Layer 5 of a small transformer language model trained on English Wikipedia (8 layers, counted from 0, width 128). Numbers have three digits each and are written without spaces.
In attention head 0, each number of a token's query is one row of weights dot the token's vector x. The head spreads its attention over the tokens so far by the softmax of query dot key.

Query weights of the head. A number n stands for (n - 500) times 0.00066.
q0: 595545536452401573419529342517532464515486566559511518390610534562496429563379413494422560452513500518488506532467536475422514430527399471489477434584584594439538538422425598423524500528547338572357624551647659495387546477610506370496504483543446494411529444533537526461416445498540498677528557494511427502270555524345660569486477574492400515561491431531632552342590498520464446506435
q1: 520399414489298491492592345584489406589756407658459577400397492659542528520550625569360462432306533601566332468477453429374477497561686584329580431579562660520492527479558629466495492500596471652453546485600604476470530513564351388369500529559451527553476587449543332356497572563586545365483503585329570520445540664609564338527453543568425458616478466432530325440613577393563465412342
q2: 343539488548703423616445749376517579542401510407566403709416544324456514565566543495561505529538551439505437576569557544631480370502489500535573550322384332523516448471567440628495510455347534377619216495423285539532527487330532684648597484497543440465464541599431601565599492573456435469472469433518497522651385301610377599517549424482532549386492567513476583611349469533468513513627
q3: 364547629444591628471445500506483482449435638437561470571546543494449431498404397435512602591623530451433502488504579435547557504455364392646435446541530448455543509502366490428408545542444370440442563539381464451543530479371609527513419488394481514443537431615550563523458451460537479566513496475557418450490446445448555541471557456412553454473512444464524570449494448514347520607549
q4: 364386557564647565624467597420474558471375598452522483476423375422571430459520436476571546617562657508507430570668616581592467423522454557568513534307509473341668423541500467549546500497541353505533317472562419440536438392293558677575532514460498538487445632578620532516609570559565319452450598397437401592614456465516530510504539380406466406505512424441600635463420510391430495567574
q5: 460349413463389724551492348517422405364618581542505530483557415630495454556316431408474483589541453590551493517436519406411509659650485459579424529634580641498502322551419515290412473524609307552406526434476503470574467400497472472512412524377414537627456461527510554429401602508617415539622616456581323498523432569373627413460505474500463490536566471481490466413683541477527598625441
q6: 353358507555724488637417616332519469438580554373534458564466459411452463539556541477492487578781435578534475541603633608502478540640407465596569602374360439625561362457545484492452587428470497471535284439347299480426542442363631615596580510417433426601500455656510621563536516535524411485478563474490477464558456410418460543549472428348641552359524482598389584479387378540550500597594
q7: 561610635475426536468366535521396433466428490639671508660555571400339500641436523429444518513582510398539478533238518424431512587399441389583558403705677528500485381454390701503357495434557398493452525520288533503366648485465523481517348338422408528628502426577557483508305457530417576589539640565538446405450401561455441436505536437510512595480492447538337416518629505505495513510460
q8: 446450483419652333591442644407539666580568418480479538349411456389605585545673596661489360447497369569435447518626534668455464413493556622377559560353407464518544680503619522689609589582364505467523404412596443488426478552500500585455651523467605526347433576597508468616646519379541357378457453452524616503484475443439426717635437520397436531386519459601572478434275478500562487461470
q9: 386401517520547451679585550291320513476438531477612508654530531383459596632588463495569537551661575528487464694537606673513510476562397448633587432411359500437487352492479536547589542330458385550472159419513460446458598416519467663550577552398459382481538581547329668477428511522536544487543443426613379543670382366456503560553491480544458523420703446557527533481463444663598518587456
q10: 332517417497482397500494539559497545619463425500516508433503524445472519477662468589520401454572573707467402500570487631536539495532390537427549511374480380401656786526628408506533532632331404421518614500623365497505563622411542514382593574522666463420427577568408577574600630400550342571442495553591489589470457566626522614539602583352520482413412411440527624408344463239403591244463
q11: 464551582467403688535548617396701423372458502488659317443505490522594522600489435312565523675556637462414580559567576523539493391613557508453508556605554637458518338559447476298449395394587415542411450512386542418523511318589596530689471444624415526653430522546497486389648345591540520449525508416438298444598417401534471360479514414550454369556535414480456519604557574457502396474554
q12: 413541526544622390477408387633541580466565393466350571517554522524587644534457595511459569321574573468447468453512448516460492565495561590478494497346442303595544737552659497482492637515153709521543547450590390528533340571613461569500599579549580470397445474460388424598677443388532459497476331550492613482489663557400454713573512637398587530424352476690539456531236465485474411478491
q13: 340361469442550636532391637529665446531520606409481383424489509490612332455577567500565438490613389649545466460443551577559472427576459577358426427508464596618535539453500396550576493531503509400547492473491449403517493509480508709357534556480495379653494491513548497564460579351591296512569542444381524532451421475487488540557544405431602512502576565272447628610459372570611512540375
q14: 494583503533531350438577425406509418357582500373483544728500576607464456629240328520343676362424494533465437568497439255400664468412511447460406629581554552646480338534547500473420418304365489416422248584494424548440447435456553536631540539595398511685541487550543659448591506669459592346466321518511426546637579415690571444503497625539434398458401542570546449520734602542489480534527
q15: 324519471553552531552481462547274430389511530587387661369566371500366511300582627482344678421551635421373477453588585515575485530550476423592360505549510555527510641534602369456500505638621422525490592405533680444513473461666468648493367459492581482646486621367598578592421457492541420544424479479607568453454648538477587614433537643482607284462642433569650528466508492462537442594571
q16: 670463495474424539440511587530424391442353471537547542649575527539443463487371475459457563569497550437625572489610562303487447494535323400483491525551413533432552246649379603485404372456642396442398518508365760497431602416445541374655438438509313456622617579479497666388353509520523524592550663507412341422520532454509656276372557468540370537554415554538428433511721523512528550415676
q17: 486478438534505435466540369519376558381627515508561546494498472549536429449594680496500500478465476421473442353439422426457459456541556567418381362559492494545570599506508453391532594597443551506500619494340590478569650438605536484498328515487523485487428502250500597530647500493578458475551388595524526417469521522410509630445542576485650448479566536559504534613513461520508521397610
q18: 436500438471500425636462608310652456423353538444500487544415413333451533447554616560702424552513520541419429427471428742640500472440463531433657393465594491374493522440457457534530432453453488402507558603548618602417434318579446472376565369500467585378411477568473513419571700482536447563516672431471439516442364497627454487556503516481486467469495471490530526569424728354443439432474
q19: 505389764408522387566405324612632538549524527420526503589538646413640582483513526517365495636594667405611586485585512445350410500509429639400419492292636412556585656492507344663390435620388457590500514527577554637579487495418605603538519508413512452432534495680377598546576455370563482502478445468497543430484511492402636439572555386493375443510497604500584447436513505386521500553449
q20: 496537541504420520575515494564594479556489458535524462481517479429544497471486528491450483513511520528436505541480585477465583463444531477561528599575543496534466481510515505476514444482404517494506484499536309469507458552550452486550560503605526493489486423465517435472509475485452497510514492488487513518489493440589455506586464440499563533479469481470432444453440416490523507484476
q21: 500309504718647276816704500473348801473581612390281564322529408562597426416570576640328451347592577528390543350481439692436367436508558740352471548422338236598562808360743264613730588596162730381665348432674495450633390518491602774437738658556711456394407307485522480681709436509542518426294320576549678618413524574539385973667399648271748461221555456500442486339169336332591300398411
q22: 642656436544543473683304580542531427600438369609532324571571562424625497451560545433415578513441519459545392445390495388458412570566566556526517536580570541627479431505426606627522448472420482458566506545541570594466642386677454391561458562593556308546479531315511494514436357517584451641700510396568623458527547489480516544648446461551342510318253646508603505529594448604354568443503
q23: 446456408298514553482500513467537475523473432567520503505528564589484474805492305416550518439451543495517490465552561564407522611591480537614591440497512500323488326562339555476531408681468430581495655632566532486492531559320467505448641549471507500469382655544315475554547539497575436468530460477453410434495505614445580521422679449471495376537410387348606629412540611513313528507534
q24: 469403457366480626457564435461689544534654624390588439678517559375511484485398648520435482661465403538529287569506371586456448521580332505448362482416520448502714350657495607495512500434481393552555277520465508480351723334409702495471553378481502454511530626466508443357418383467548449467661513439400469500455585532458532460491483387540443503530497497477562581523425552551579531585511
q25: 626570472738577525542408435373686556508595362374508404640505537488402724459587486458449543609564582382400614481377376632523505519498432529549644391350356414546412393476387284622416639381392497521595486580664468366532445623607557463437492588452453479581610430366503580428556642466430447590439545571588632485459552561465536458414272538490472542532326608537394435481430503517625395567427
q26: 571314479391458632395336379404521502548540512374445533510484493562516544436539508520681387447495579605445599405696471505440604474493372448389460418716371534521435390386395385545609480543598453591529618438483419458472539572539511605319377562597442346466448398364533417497455599569594426510387428618348535500533428529459503406571315392483609634586477436466475503485497444529654510403497
q27: 607612611319558432396609491450562418678506566631650506602619508491517443357494506430517461553432550535594542623437513398594383740548550422564624443578482404371475567413476503480510317435442399550398620621505314404363429402336704379456451391474553445506617380546553385535534614433665617476497443629560420370368468463663588500636554524618526642530582427333553529467539381509503511369509
q28: 633317456403405405596511579432564609453464560478474556526434531503522413431514516354391424608419556546649555526613574480425495444507461699463631572295448490507580345495531438629581433565442290700467428547582315497531422596402633549405549412391563547535505461465479598489466743458660395366455461606513557458559581578480513437514582436561405515446564436370418610576725456689529497479484
q29: 508487498599500684603469541480429385475518528682485394428426522587569543474408507510554510522416545433355469524447502413519547429408470577495466551691625511472451381464339505409435373542596573434548573420476532611620414371551511387454428578633476603482442450396565365405440556743421459529516502536473475500628581627541426590475460305428699524454497531478436422475483456485440217556355
q30: 506323441544552558413408516445578526513450452577550548458576497368590560520631421518604547521454426413520533617483485567480475473645532556574648505397575390346435414536385723643530534556401578445387327585518469394440454565426327500544552459484492334549528425804677624531510597472340456518542562446456450525580553541555368462455699421398522558467666318433360374637463425549449542513338
q31: 601468405360446558543322579458351515795511597586354566487481482444492489390551380439489534628540363451488512593604416424542448519542505409539458495582480391448620506538490438612532564500565459616432514547368544398567492618362482746578429444233495616543413534468461563600597588437564477378402418568588500569479500521605556592573478564603375389462644492693370549550479645584486456575565
q32: 523552429679406608458525396567422290404378564399536493403544395526478493460456577528649569538590368455475495486482454528428491573528469486412622462552482519554486576477456392448527524431597521443516596382437380377370600488789456485440484449453424479449483401466488437442496397636525488453492537384580517626461616485622517436576397584641621468570454300625514400457574410617529486580572
q33: 530513442476341552518518563622577515580668550630482492358556389529407379575482545395596433540462444386514397411497439449424505492536473505663715579584590539514475612529468588395519428524610480552580622400351308536334326507477386562542512507645445522479376373434570317545491531556461365542409517471324505641566505587434557521557581473452689384505566451359462500535592532474451463572450
q34: 556546418448536331489639494328578329398509618404410464391503476603506525628608690484497345549469464443389434608612404615435558564522415631401549357411497475500511518548471472638495570649612565573449599367433529448440503557543418420477544653406505495494589477630305491372441466480627428454594481502400437479595683241353461449445515491534632624409492516489470317404317621540619492752540
q35: 464278558473477470562378564500456520392497498517510529587519525467441386486423536505476561485511601588573461409594513375571352526381449550510462401380458416488578522538692609473587581437673431603392369498505530350625479604433622535529438530583535683677544547316479607445543595446521371430464740558431541267605612656486532527526522530547519453450345503575531435482567692575626503533425
q36: 691360562553401534561429384643472623434477637513566341453310497324503577522423617420519663625359367574535612581474374392432536522469429472532553654638545433452453350508495445494438427503514476575606719543611686467613446365404298560488512401385436610497481456453460549562549511447549536415384599517589503440452567489540541522560509585436439495485313534621595508532556361362365468458356
q37: 435529472423423421450500325472598520525596498623495380505474399621529585641479344561495393419636508581500272602327373617452413618575550500560479473582488527593406478537412430529423517741568483414522524421568578528361446552609403419591512463417575537441554518555475648423479495540474463350403532396525502462480614521505662542561592572650583367520602483534520267472625445633516443453482
q38: 567383463439552570453456534450603737487460624550617528336588517449637631413430415488422550425423586669472586537602607478531428515505425468710508453294393509554657530429524655662542461439492485460478585533570583455411457642518552534537439515451457589528466310703392544582500492482467495561634456509451398453523375544465338454457516417403507382556452490498325453483520542609408522611404
q39: 727452383618548564472494466557703468544526392534407681554627460512675444474285418265486386352419373440479607562435489455510353441478511436423462433533373505583594560551458446480495584497563503362444593570577625491454416492432601509492431379517379478410407563512643419535452539460494540484547460520257500564525665669258570455378444445497702624441556630407486369399544511560586383451454
q40: 369425401555421434419465570549495666510467527578477624392551536503428463549436365518470479469548521497541403390478535384529495582544417462783613620463586549559500458551548567467551538564416515357653656557480566451392471434588502417563589492334709610452453329483510319550452471544657366589680429456426531627516511598579551489481589726503354507533418495460547703562539505408471392623430
q41: 612464579506532509500409595521446337460401497445591568527413610469536497413585583435528489487587468550580531476379427440394495527543343433617438335740632466510269424403714238539483610380651555578528557621531406461442598550583397544552512492547556382527541515570412471409500410548462500508606704510574471467500483623567497561597293466371532695479554451497476611441516534420411606426261
q42: 512506444569459480530682642480666472332694552500457546472611592524588547508476357589775545554348523343551516553555400583532685427485571580349334405457489663422469478494409376408617391406503570627423506497602637452635410617518348524627500612544640486474439445306480550343505585440450528539683480533565477492419458474466503444510245542459468451572361583342554530554551712467374381365313
q43: 497526663521714474597541778429596545514319473639494417407621475491521632646550503740612624597407477353519454438408572539586497419630424550438470559571548472422575512528462450414505547491633408484503554427420588494317549444647393506487529525450429453573632521650452466446466488527316264486415494482494508692437272381364424529492567512339510538569347373492628497449319515412330480441326
q44: 452654479432484457397702575584581478465626521502668500475601468489523531583377574420479399594381420605512521476433445411474403510406714563542379408406535413610585549517474518487682502513534583552534510427524632428382508646500459538617525483541467532482411550495674416392516528683347483483429362562351549551417558485621571482336535468579343576577540406445483397552461606451525615542446
q45: 433631566558513718498424408574419505538647539502412548448480547635694610522542459544502481541483488549540300423467495488610514454470711475567404488688556476435463630593431547625509423485525547577472432446560457465502456400567488537529409449655386514507385437615486386424520678626483535405490451590622446529602500600510600505526459457424452466428541560475469572514436468421337592418292
q46: 374554411557585608522387500774462579651635517608588518585514446392519532442680583462484474560471414454517401549556508528532530437526487500656459446404566396463628554459465591367493454539481523456649343542482370375626585622325530492449362579438413308540377550648620642536435567530484332612525528416510616605600434553409596476455534389513632370505582412480606584534570397387471425546573
q47: 542565432586592470391522596505616402482578543381558362526510564475592532343435555431451411637527635470386548495494533574349450313465385360497464572628478495604461463397452627580524397385555655381630481577684419521518489312432612503556493459614523422524484565477518552391554492453414533503550461514389578685505383347449562486357446662434519510400516464495411437568490368563590208619579
q48: 413744409571568497468410465578699569393667479487550696450547541473352552495271655538541461463463401471553446577518473416492656454434598298402444376594527515561390576495397506359351726401503624641546533585593622588536511522689566413390456591532478511520560433337593417527456451396563464530503536503375528568577726578469316404452566422524619449560337386593385368489416526424531608406377
q49: 298546521552648516514528621478547486423353323471530606311544416547574577655437423583740492569435483448458492266536615570523489351483580489420453397524495643649381476603652264468402617406514538503519526544481609537451407603643565374454518565571322584463426437570423464406518475576491570543544403413410396586267503503554381452540369650346495601548433425548525457376382471494464426609368
q50: 392647481552392569420505452443552564487607470498632524544507472287620455386556505520438472505360562521454367403519530485480384366598446475585634393593532425375439477546510529541512538517311508542417432485573437439495595553468480583627654475602470551542456692409516226615524529593479414417533444514584541481408544240351566479561458382707450353359513568462642597389603543503471490372462
q51: 503395488317506763442481464420627492345537462442652473503515458560483561445324390490561479767484395566467546705635601573492579399575457529473401534526533592651555363631464467475587542386413503439389291298586435404458478369541563503589525581481356634527373554362559619511607533514613479526597492541400344470524435432474659561580466497549512634539456567466473319433447399564495545529589
q52: 820344365394454488577560536508478505553452548550624500573598492427489476478345500387464482553597500434669392388455362405527336489536442436653514391629600452478640322461446467483438521562517355515623257475564682550578597456505571489441485575454475497549474408477553566576395484380519407577539552540307531470438472503523438595639486500612364617615648454375447357353508475445529508591464
q53: 516457543367505334613523447485513493539472514470478409715376386552485520530367493535430437430343544387454421612482630385392393320598440439318472424421445425599591450498547375574416600487518479546406390514502510508570485574435489467507552317460570643552461518516597587567495567600582481514692616491584474416360389567558443482500487490439478528642542406425573492362575505472509697474510
q54: 563251353530525642603571630569549457418581295372487430470583518500463411569518505470426576623526456495531537528451666527423449599535503490490508520572374502589442358565463384447605492587415417469349543515530696409389430610497538537436445585495439387547344453444428447579469374365652445537481490427528530445433543539389424576505516600458446731639604602339594543559660513598512553404511
q55: 679358488558321592393647624384567424550556667450429422434551386664549601431309474469612613608522617393363550471364580590460626535471558538521299539586563471512456581448462475519502619362643451392492550430605596683518465427421339612505537629391325417646512403561357422469488449428457497423303536498484450550532548606552440405514477424658522630577522441497389555497581508533532476469451
q56: 635487610413632532635363482670784465490479510528400368507586512441401428561430457493599493608572444523540562527451495405502474554552610502563577480408540386550456497613527505461526438564427614486481452619646278525619295463617493531470591542531490312508432587721372401567353521373490451544503556525547604462566415497443595422450630567561456597534444541573533529540373440539359493475380
q57: 486516587421452407409562449443382446604588515483539547436589683372650527493473640414519392458513495675500532500651523530471567347495407492490426482525561516652345426373523313386515592420538383473460445431470445506762656630527570548555476409449498566436416486392617469566403697462388404459536424586531382468516448439520449481561651580640483318432426487447534627562616378554629618513616
q58: 555533616549468500383452541515456256485552486532473495400461474558364553564444365462368512392410431530599491534374555436674587423374471514368557459765507551488591457593500429372393563466505548607441570653590357536502517416530487386439582409462491548518581525535549265552473492559419533402432459520435539463555588643500633576447579643448453620424517348533500464517437405520446374592546
q59: 426401530438696344467452584541319495444414516468427517702495526599490439445540370524475527515455608467617465370476559443354315465421612514522596469580493624491438385498450470564571493375513408544538495444436685393597493445449521584507539373500516519558529446441564343420470595505593409498474680579423452426341521618441578513436350635632559443600400462452500314436481572589495592553587
q60: 454505453439588579550560419470575418520302522562503615525580599478349529561414361404568543490477541531443531435503500454431420631586515510331382493486459468517468401589420217363698388554508483533466377521659567520547346582518449401395580478510505525642428516569583489377523526566588470527667493527433385545311409417552647536541473519561588619409554542632402424558490550463612577304484
q61: 661472390576397550442500425476254571438571423477476568300475574420503519400494473573650481484404594450389480500463328596520492612440585443503554437633561699596432477390490453433585550529676632525555608576641517479527563505658456345373358602600474690412526429291444500634512549410472550599546508498444587563535449500555497519558537634541636474651383409474572444398577326469349458643397
q62: 592411328440421494500517436642435574530434441558428519508617613566625589427517481534455505398343497322320513534370448550505492615578521591406597484512472629411431397532482353598698571563489540421503645635649617416532511645617554333450497487400546587597536522308454494651495599384431387618704482606354500621519403624541415397517433543505616438537549537380323469543634661547465492428455
q63: 544535616462492673443493620526571450502505390459433498388429571523507351397406500587378507445377384475518578538588642614532505593539390551474291479510568491600450586719472515407545486469583644384451576354491605478438495382555504453404473556500350460399567529553608547477509441548554477575664469485457438525339472611487623505454438561491456488647436474584502392414416510535560653635618

Each question shows a short text with each token's key, already scaled and adjusted for position as the last token sees it. A number n stands for (n - 500) times 0.0031.

Then comes the last token's vector x. A number n stands for (n - 500) times 0.017.

0 ".": 515488485476520474480531587488543438625429492559427603556424805571424556525516471593466504547496526481426507521486513492497507520484514497434526522498496522489451463521492522560522506489468452
1 " W": 556521486439490477483468584497533476590401511510486565527505748533430546516549443615541481550527510509437527543494532503502487547478511503512506496469489523502498481471559545568514517450453470
2 "hi": 551553478421478470456378609494565448606516448452460662500472859533489563556584431651408472523475517480469521507503492542453559513581494491450477536469515503578511510520566439538588472464489488
3 "le": 528614483397401374447380624481558416649476441447432697493496866535452522468554494572475476500502514484500510559473510528456531516495464469442524521469477520465503483501514440588532460462475450
4 " ": 433468584549558518537476518543533499566438515491447552519528769535421626527495476637541492528473528551510491502509506498426495494498494515452476463482486541476488469571548468542536475467457489
5 "s": 441439560560559498545461525536501521557451471475461625496482810538457568572529488584534506500517529507486507531445496546430499565510463478478530465426453527468488477555553450500580442437477470
6 "er": 545441556551536489560496547477483474527475483478476615511498749543447618549431484575513462510548536523494562524448468510448554452474503449516472473426515560548542529499530481504576512406448521
x: 414389409538624462589482410473567669507637535417576560525327610461609557565458589406496500518551364565520555410497655407426539604430582673491463546451355513511522604449530517416374560383403505442578550577472457507399432342483567543374608541586588501474571468499534524413547364654548462385511388525435568406365569426662661509600492444558545394510512465391394535401400425678735644329486
Which token does the last token look at most, and with what share of its attention? 3 "le", with about 60%

0 " as": 548476467450499440486443597496531454625460475543414636491460792588454581561509468552510538510495515478460513512517511496493475516467490490505525543491476562532531496548493549536533516528509499
1 " a": 520535509442531419522463622490541460654449476546398646496495826579444573544489472549510517541511527503443536505524525504474491524477485492496493568491465561505527490550508545521521508522505494
2 " co": 514571535427501444510444581505522463579419508558439642510463796563440586563480458606544437539508484488430532522529502441446480571446487512483456528377497565532545515554509540471530462461455471
3 "u": 490537512464480468522457604479514430598488470578449584545510750554454580546462422527482453530541475538471551549512495536514547519529533491463520531440542457550501512588495513535491451460475430
4 "ri": 504509509432532471544420590479487488554510470479477635471477817523523561562509452569523486488476454537472476521492487556510501458517515481498539497475502515548493558531505518487469421462495453
5 "er": 473466573471516446547430592492506462572484495474437594494498848551462570550455485590517440479502454504483540472447486512450527521458473501493486522471503514506570502554523503491520472430450504
6 " for": 534447543565555483568456602583559466647477478523410597470497815580446567536502465569508499522478513489460490500505497501492508516445482483470510551513465531513517504564504513560520508500487477
x: 458608519494504505496519522451454548505488446470530539398434506520482461546587501494494483520541557488452459536496509451502578478461499531504532503587465480471404473544528518527454543487382535464455505562527527434564482491474493454482659459429497564501472391485514472520472487482520436422488514568535438637456484522545519929533515474512624457489439425542427506528308504433413499524469
Which two tokens does the last token look at most, in order? 6 " for", 1 " a"

0 "tion": 546499486460489487546492542555496503547432507456464518512506711551456552567492456583548514558517479484476510508490538490498530441494473491472483537485500555580545484527524480526515450489488487
1 ".": 516509497472520474485526594506559451620434494554424586550449802571430561526506471585476498551482500478416499530475516492494522501487501493441525533502500499501470474524504511559517481490465456
2 " He": 601550475401413397459380636463526430632400488440446636543466878550499609577550443584510491539447475502488495541510509501444524551500465489428510498453499547532509519507523482536527479461469470
3 " became": 482535533450512421498414622512554418666434451504390684490449868591468590565485456545512563497476523508471507531511485487501466539454482504474499555484482564501508502549480499545507481536499486
4 " the": 484471535502556463540496617486552486632477463520402654519497821592457579568487476560515530518479525519462517507506523501498492508453489501484507577497478562522522492508488517515532497513499498
5 " sub": 501424549565541481541467583537505441581455503582455581530478798562460560580507435584501467550479493479492532488542497456439447511490474478509484512423482553511542516516557504481534499446464470
6 "ject": 523423580572593439609454568475540466613446481570432669523469896537440639615524490645559437503539564500460551501485508465483509524474510462559461540424509534528505460512531542567463451482473514
x: 423511308481559608572546533434430483568485591542564388484568594683572516544472508486525368477371582621389624657607529611392500441727507463567539558450455282564319428535669479397543427505393590537620386355479448440635569509433514415555742523504459460553425472458429458534556509571548480353531324410479519506638584600427577634611501560411511485479467565458517397581438478495513366383415
Which token does the last token look at most, and with what share of its attention? 3 " became", with about 70%

0 " S": 557489454439539449560490541527485526548506466463489558499531662537481545571467512566520532547496500513493527512537468504444509461523501492486463508409509528560552507544535538518577509427469510
1 "ci": 590498461423482476563439526527454558501490480420485490462496680499481570533529483549510514566516521517502515521529476476451561492459495483512440556394548516544523522518481519535559464452496489
2 "ence": 502560525468502504550522473551485520543463457449431557469456725541454520549503489564558527577534516489497506478495520442480517457455517503503497538447513561535560459508465497572515480489497521
3 "s": 475515505474484490532511512545494532555448462458443554502479705555442516555505469580541531560528499483497506484484524502457532468465482486512518547472523544530552437498476509501498466474487507
4 " for": 441485569499537468541458601551540464633463476518417598483488788583444562549499472566518515533490516484454495507503507508483501502443482475473522561498475548531525500551495524557524518512494479
5 " a": 509459540542586505548490612543539484660467484533400632492503816575446573549481473548514511542512520505443527507513527508474488516474481495493494567489467564505526486549517540521516502518494493
6 " two": 524440588511626501547429640492599456644450478567412698476525830557497628565487410563514446537471533487474475482526524486484481562507541479541456491476509561455529536509500474462479476482488554
x: 426467428517505511539481593466307522591530446450492508491533593484525532586433527482498426464676449468483561525381475478515517499487537474519489576513422463592494533492488468440558578478361556545585455553543521533497531409496463627539743560442431498406429398559575541488494364472469582490494504530484466516594483478535435825472491414426666478460493482509461466419344376549557515581482
Which token does the last token look at most, and with what share of its attention? 4 " for", with about 50%

0 ",": 533488446483474442448451628478549434629444478529423652494482814588443580554495469564514517523475516484437531528505512499491500517493502487470491557501485556537545508536511537535541524519504497
1 " Wal": 531493431454405441450415595437479472606465491484455638495550808570487566603509482576513517503446507455432547502535494447484526539508481499477486517455492554506564495537569556477523495438435456
2 "ker": 529533454416451433498407615447502456587468471405444629485509895558444550592515465557495482534434453487483531464519498468455572529519485478492513490483488551540521467510530498505487498441472516
3 " ": 415528600480569493536467536544531460564433518476451537530538757539426616552491500626546494534460525512522479495511499486429511482523487500453477475512478540497505497566552479512530498477459517
4 "br": 431461577496553462553437537489512468567465442502471598510498809515452646636459478556540461546546473553453538523423547448492510564551496483552444478456483588564524511478558468478591465478455555
5 "ough": 484430583525532447581424631557577443632443482543440638526567881533437629572493462614496454482543526529455515575505439394495555469562471469513395488429451449555526462509539461549513448462453452
6 "t": 526450555516576443566400602524586419614487443511423671543514824541485546578494470530476473502552502453500560495438487421442484484567458495452431499497458492508448461458529497499519442486455528
x: 514440394604553628551578595699453516532562506524527474464499399523377572594516498627482395399593344495592557306611521506508530428416501399518515413460421456595493467404441404576512586493383570413518439557622596504577454546493295557532675417483548458645407457446451455512498574570440544331462335554440534616585654490427597639695512466305434421537579514599450431455474576484636490335470
Which two tokens does the last token look at most, in order? 0 ",", 2 "ker"

0 "es": 534494472463491471493489576535520466597440481520432588509504727577430552558485461571507524545517506473465516519496492478494508471486494498491532547484516559505533471508493548512536507498484492
1 "field": 521505479463477502499469503501480471564462470490448601495459736557409537580482478571538495597504501509493513472502491451484521458487487491503500531462491538500510467474508513532499480455444471
2 ".": 504522512473533477468508599512568439624450492566425596545450804562435561516510473586459479547497505486419497531492498479493511494503514502450513528495497495483463469497526501547525483481438453
3 " The": 483511516465529447524482634469559488627472452528407652526495799593444574554508482553505522527473520516479528497504526499491489510469481482474520577496490559505511482485484534513524489525516486
4 " ch": 488499541493542476521474557483515447577440464536441585520532777572441581572511501605566495547513543526476528529543547535455471545493517467529492510426495571572489516562521509482519480512481486
5 "ap": 469447533557553486557451569520551456603493519533462536522520776549439573573511463574489459482491534503514516497458450508508471487545478451485484545408448523475517437486538498570528470412422464
6 "el": 503434562543551463555463554472546439558492460539428626525499823567475566619555504566553484454509483477462518474505462540472465516529492495502514495454494519474520487512475519499511418452436557
x: 555416447480475536631413524578461545538477608470410428390543348568534431547450464611503326584339479507377501481594483557537642452453593467384404548517319505658559511434411459528611613629421672410539396455656451451560584608423496615471703655465562493502508595526475525505436507548512598419535507402594347580561493530545507657447680486456411417530601404467439435416494527499594337339361
Which token does the last token look at most? 3 " The"

0 " that": 536452461462465445476477621474577446638432484548424660529494790595445588541500461587499533538491502496453509537480514514495497535462483497478495554485475549534524474499468516553545485544513499
1 " ": 556514506430513448500470578522544483586404535536463579542517749558423606528518481635542522559464525518503491520478517516445491498479501512469484493486514558495499487557497475538546460491471484
2 "t": 520558543452494420495423608483538458590454490523465614526498774538460571544519467585463506533514522484495546527454511524467465507507464484459477468443472521492495497485512388517622483480490479
3 "um": 460564564440490463527419584531506519587452483517463626446520798533486624563569489564518472534486507489467575550510505520419521507475452460515486489367470487501563502532511492478571433465458477
4 "or": 449542534443476414532416595512506461642439473508438628509497870563487606565476459592513484482482465502449537522413501504465563485468517513499532481461571581551523475517517457528507466482428494
5 " su": 487457548595557502557477565591536488604497460552411601501493781548478628479488430599481469489517463534432509528530448474456520485532452516481485514390499474546511504558508477506566431477441459
6 "p": 530425521558563535583465594581560469614457462546465580499479912521487652500439449582475503552511491560440487571474528546576507481555455527470477477419503512526484440518540505555567496480502472
x: 558660574551589457479424464618529580488540494601528463365507392485621412408480525576480614420634450471347500556578511481292493531548616419475592428560432432459591505423664526481545690505452658438480376440485528437493545425384731530414737590575642398391457366432481457453589441559494349289624554465493517557419465539519536539419399383417529585339557657570388565587571434437564564526455
Which token does the last token look at most? 4 "or"

0 "ling": 534493482453516472528477535510523492583448487507449549502514678570432535580508460574518539551528522499476516484495514478504479434473494502510514550478492551534534443496484506526532488483479523
1 " ch": 530537518421541444537466530530515466577455497505463538517525718555448566585489454597536497547524518509456526522521523499485475478511501476522490549435492562556535485532529532510534498462462501
2 "ar": 484571571462511440542491515522497425582477535470479564554520734552508539605518450602509490480500536491452498493432448478524518481524474494498506546449538540546520471506499551538528503424428444
3 "la": 464500555479498468548483543532492435589493499473467553523509757567457495565513469606438500527532491452494506477516511459488541477529471530456492542508445526529506458523518488488555495427422459
4 "tan": 476509546464543472541466568540525504613487485464448546484498759551471566580489438577532500543499493491460527470522492479504514470484482517472491537481533557480525469532538528537507497426482498
5 ".": 504472528534555527485497589545567463635460489547420597533461812574436566540512461575481507546495506483430495528501508484495496489492508505452524543499479525487487464517512529544519505478471473
6 " In": 539421563572566478585425659595565442664466496540433602497475849553461552554478421597496502527494532513460520531535473488493525450491484537451506514455471548506522511516542469594518498475468492
x: 404607456506496518502531471419511509518491494535536498378517504453551426437491503428551476467583464484398494453481553454483452501438474484519549481427415508498601530494487530471506471554461504390481475470496485505583439479585518480545719456528448600557546290562546362426499430537509458475536516542469496578475558434565464890517397478536621451494581536554449565577401525380582491530518
Which token does the last token look at most? 6 " In"

0 "ung": 532486473451530480529481534534534521552457468454459518456503715525458601558505496546524483562551488482485487502505496445456511471541529547491496514462522517521488472478509521560535501462453524
1 "er": 554531501418544484524483537543510497547431501415478511474498703530478544564466508582508512523505511503460494505476486471453514454515493537509492544449539523533539448485496516536539507471437526
2 ",": 491541508446527450484454610510548457619456477519420629492479789586441576563496473565522522524485511494440526520504516498494492499484501487472504562495483557538547495530505535532545527518508497
3 " and": 460522528457501453488449622506542428638445475538405645512473798599449585564494455548513532530489505488468509505506494482484493531471503496472508543500498548541546489530492535524531531517502484
4 " he": 408531587457532382500400639503552395629428497491439677554490867551507598570545472565506467502467472488477516538503489521430507572517458500456467525461490552522518505519519497502539494483458489
5 " was": 470472567502565419510394634541562411678418458494389676496467891584471592560518453534490551495460511490472510545501503466488483533486477512455479583492485577492510489546510505521498489519475480
6 " ": 553461517567563515524456563537551431602455518523445596549498816560453608551487486586530520545460516521524487496461495489449507509516500519450478467519490563485491520569534474512534498452447501
x: 489436499521550560540470436441479538468485356460360527521518497511440516461501466498515441532536490485560449440473528534485511519444562474508476571507360515541377534392510445529531594493544579345478418361512406526473458427469459602429709522479529458572527430520539517563476540489507477434452536481584581565474467431413458718684471495561915457353481568560484502493455532551576453492549
Which token does the last token look at most? 5 " was"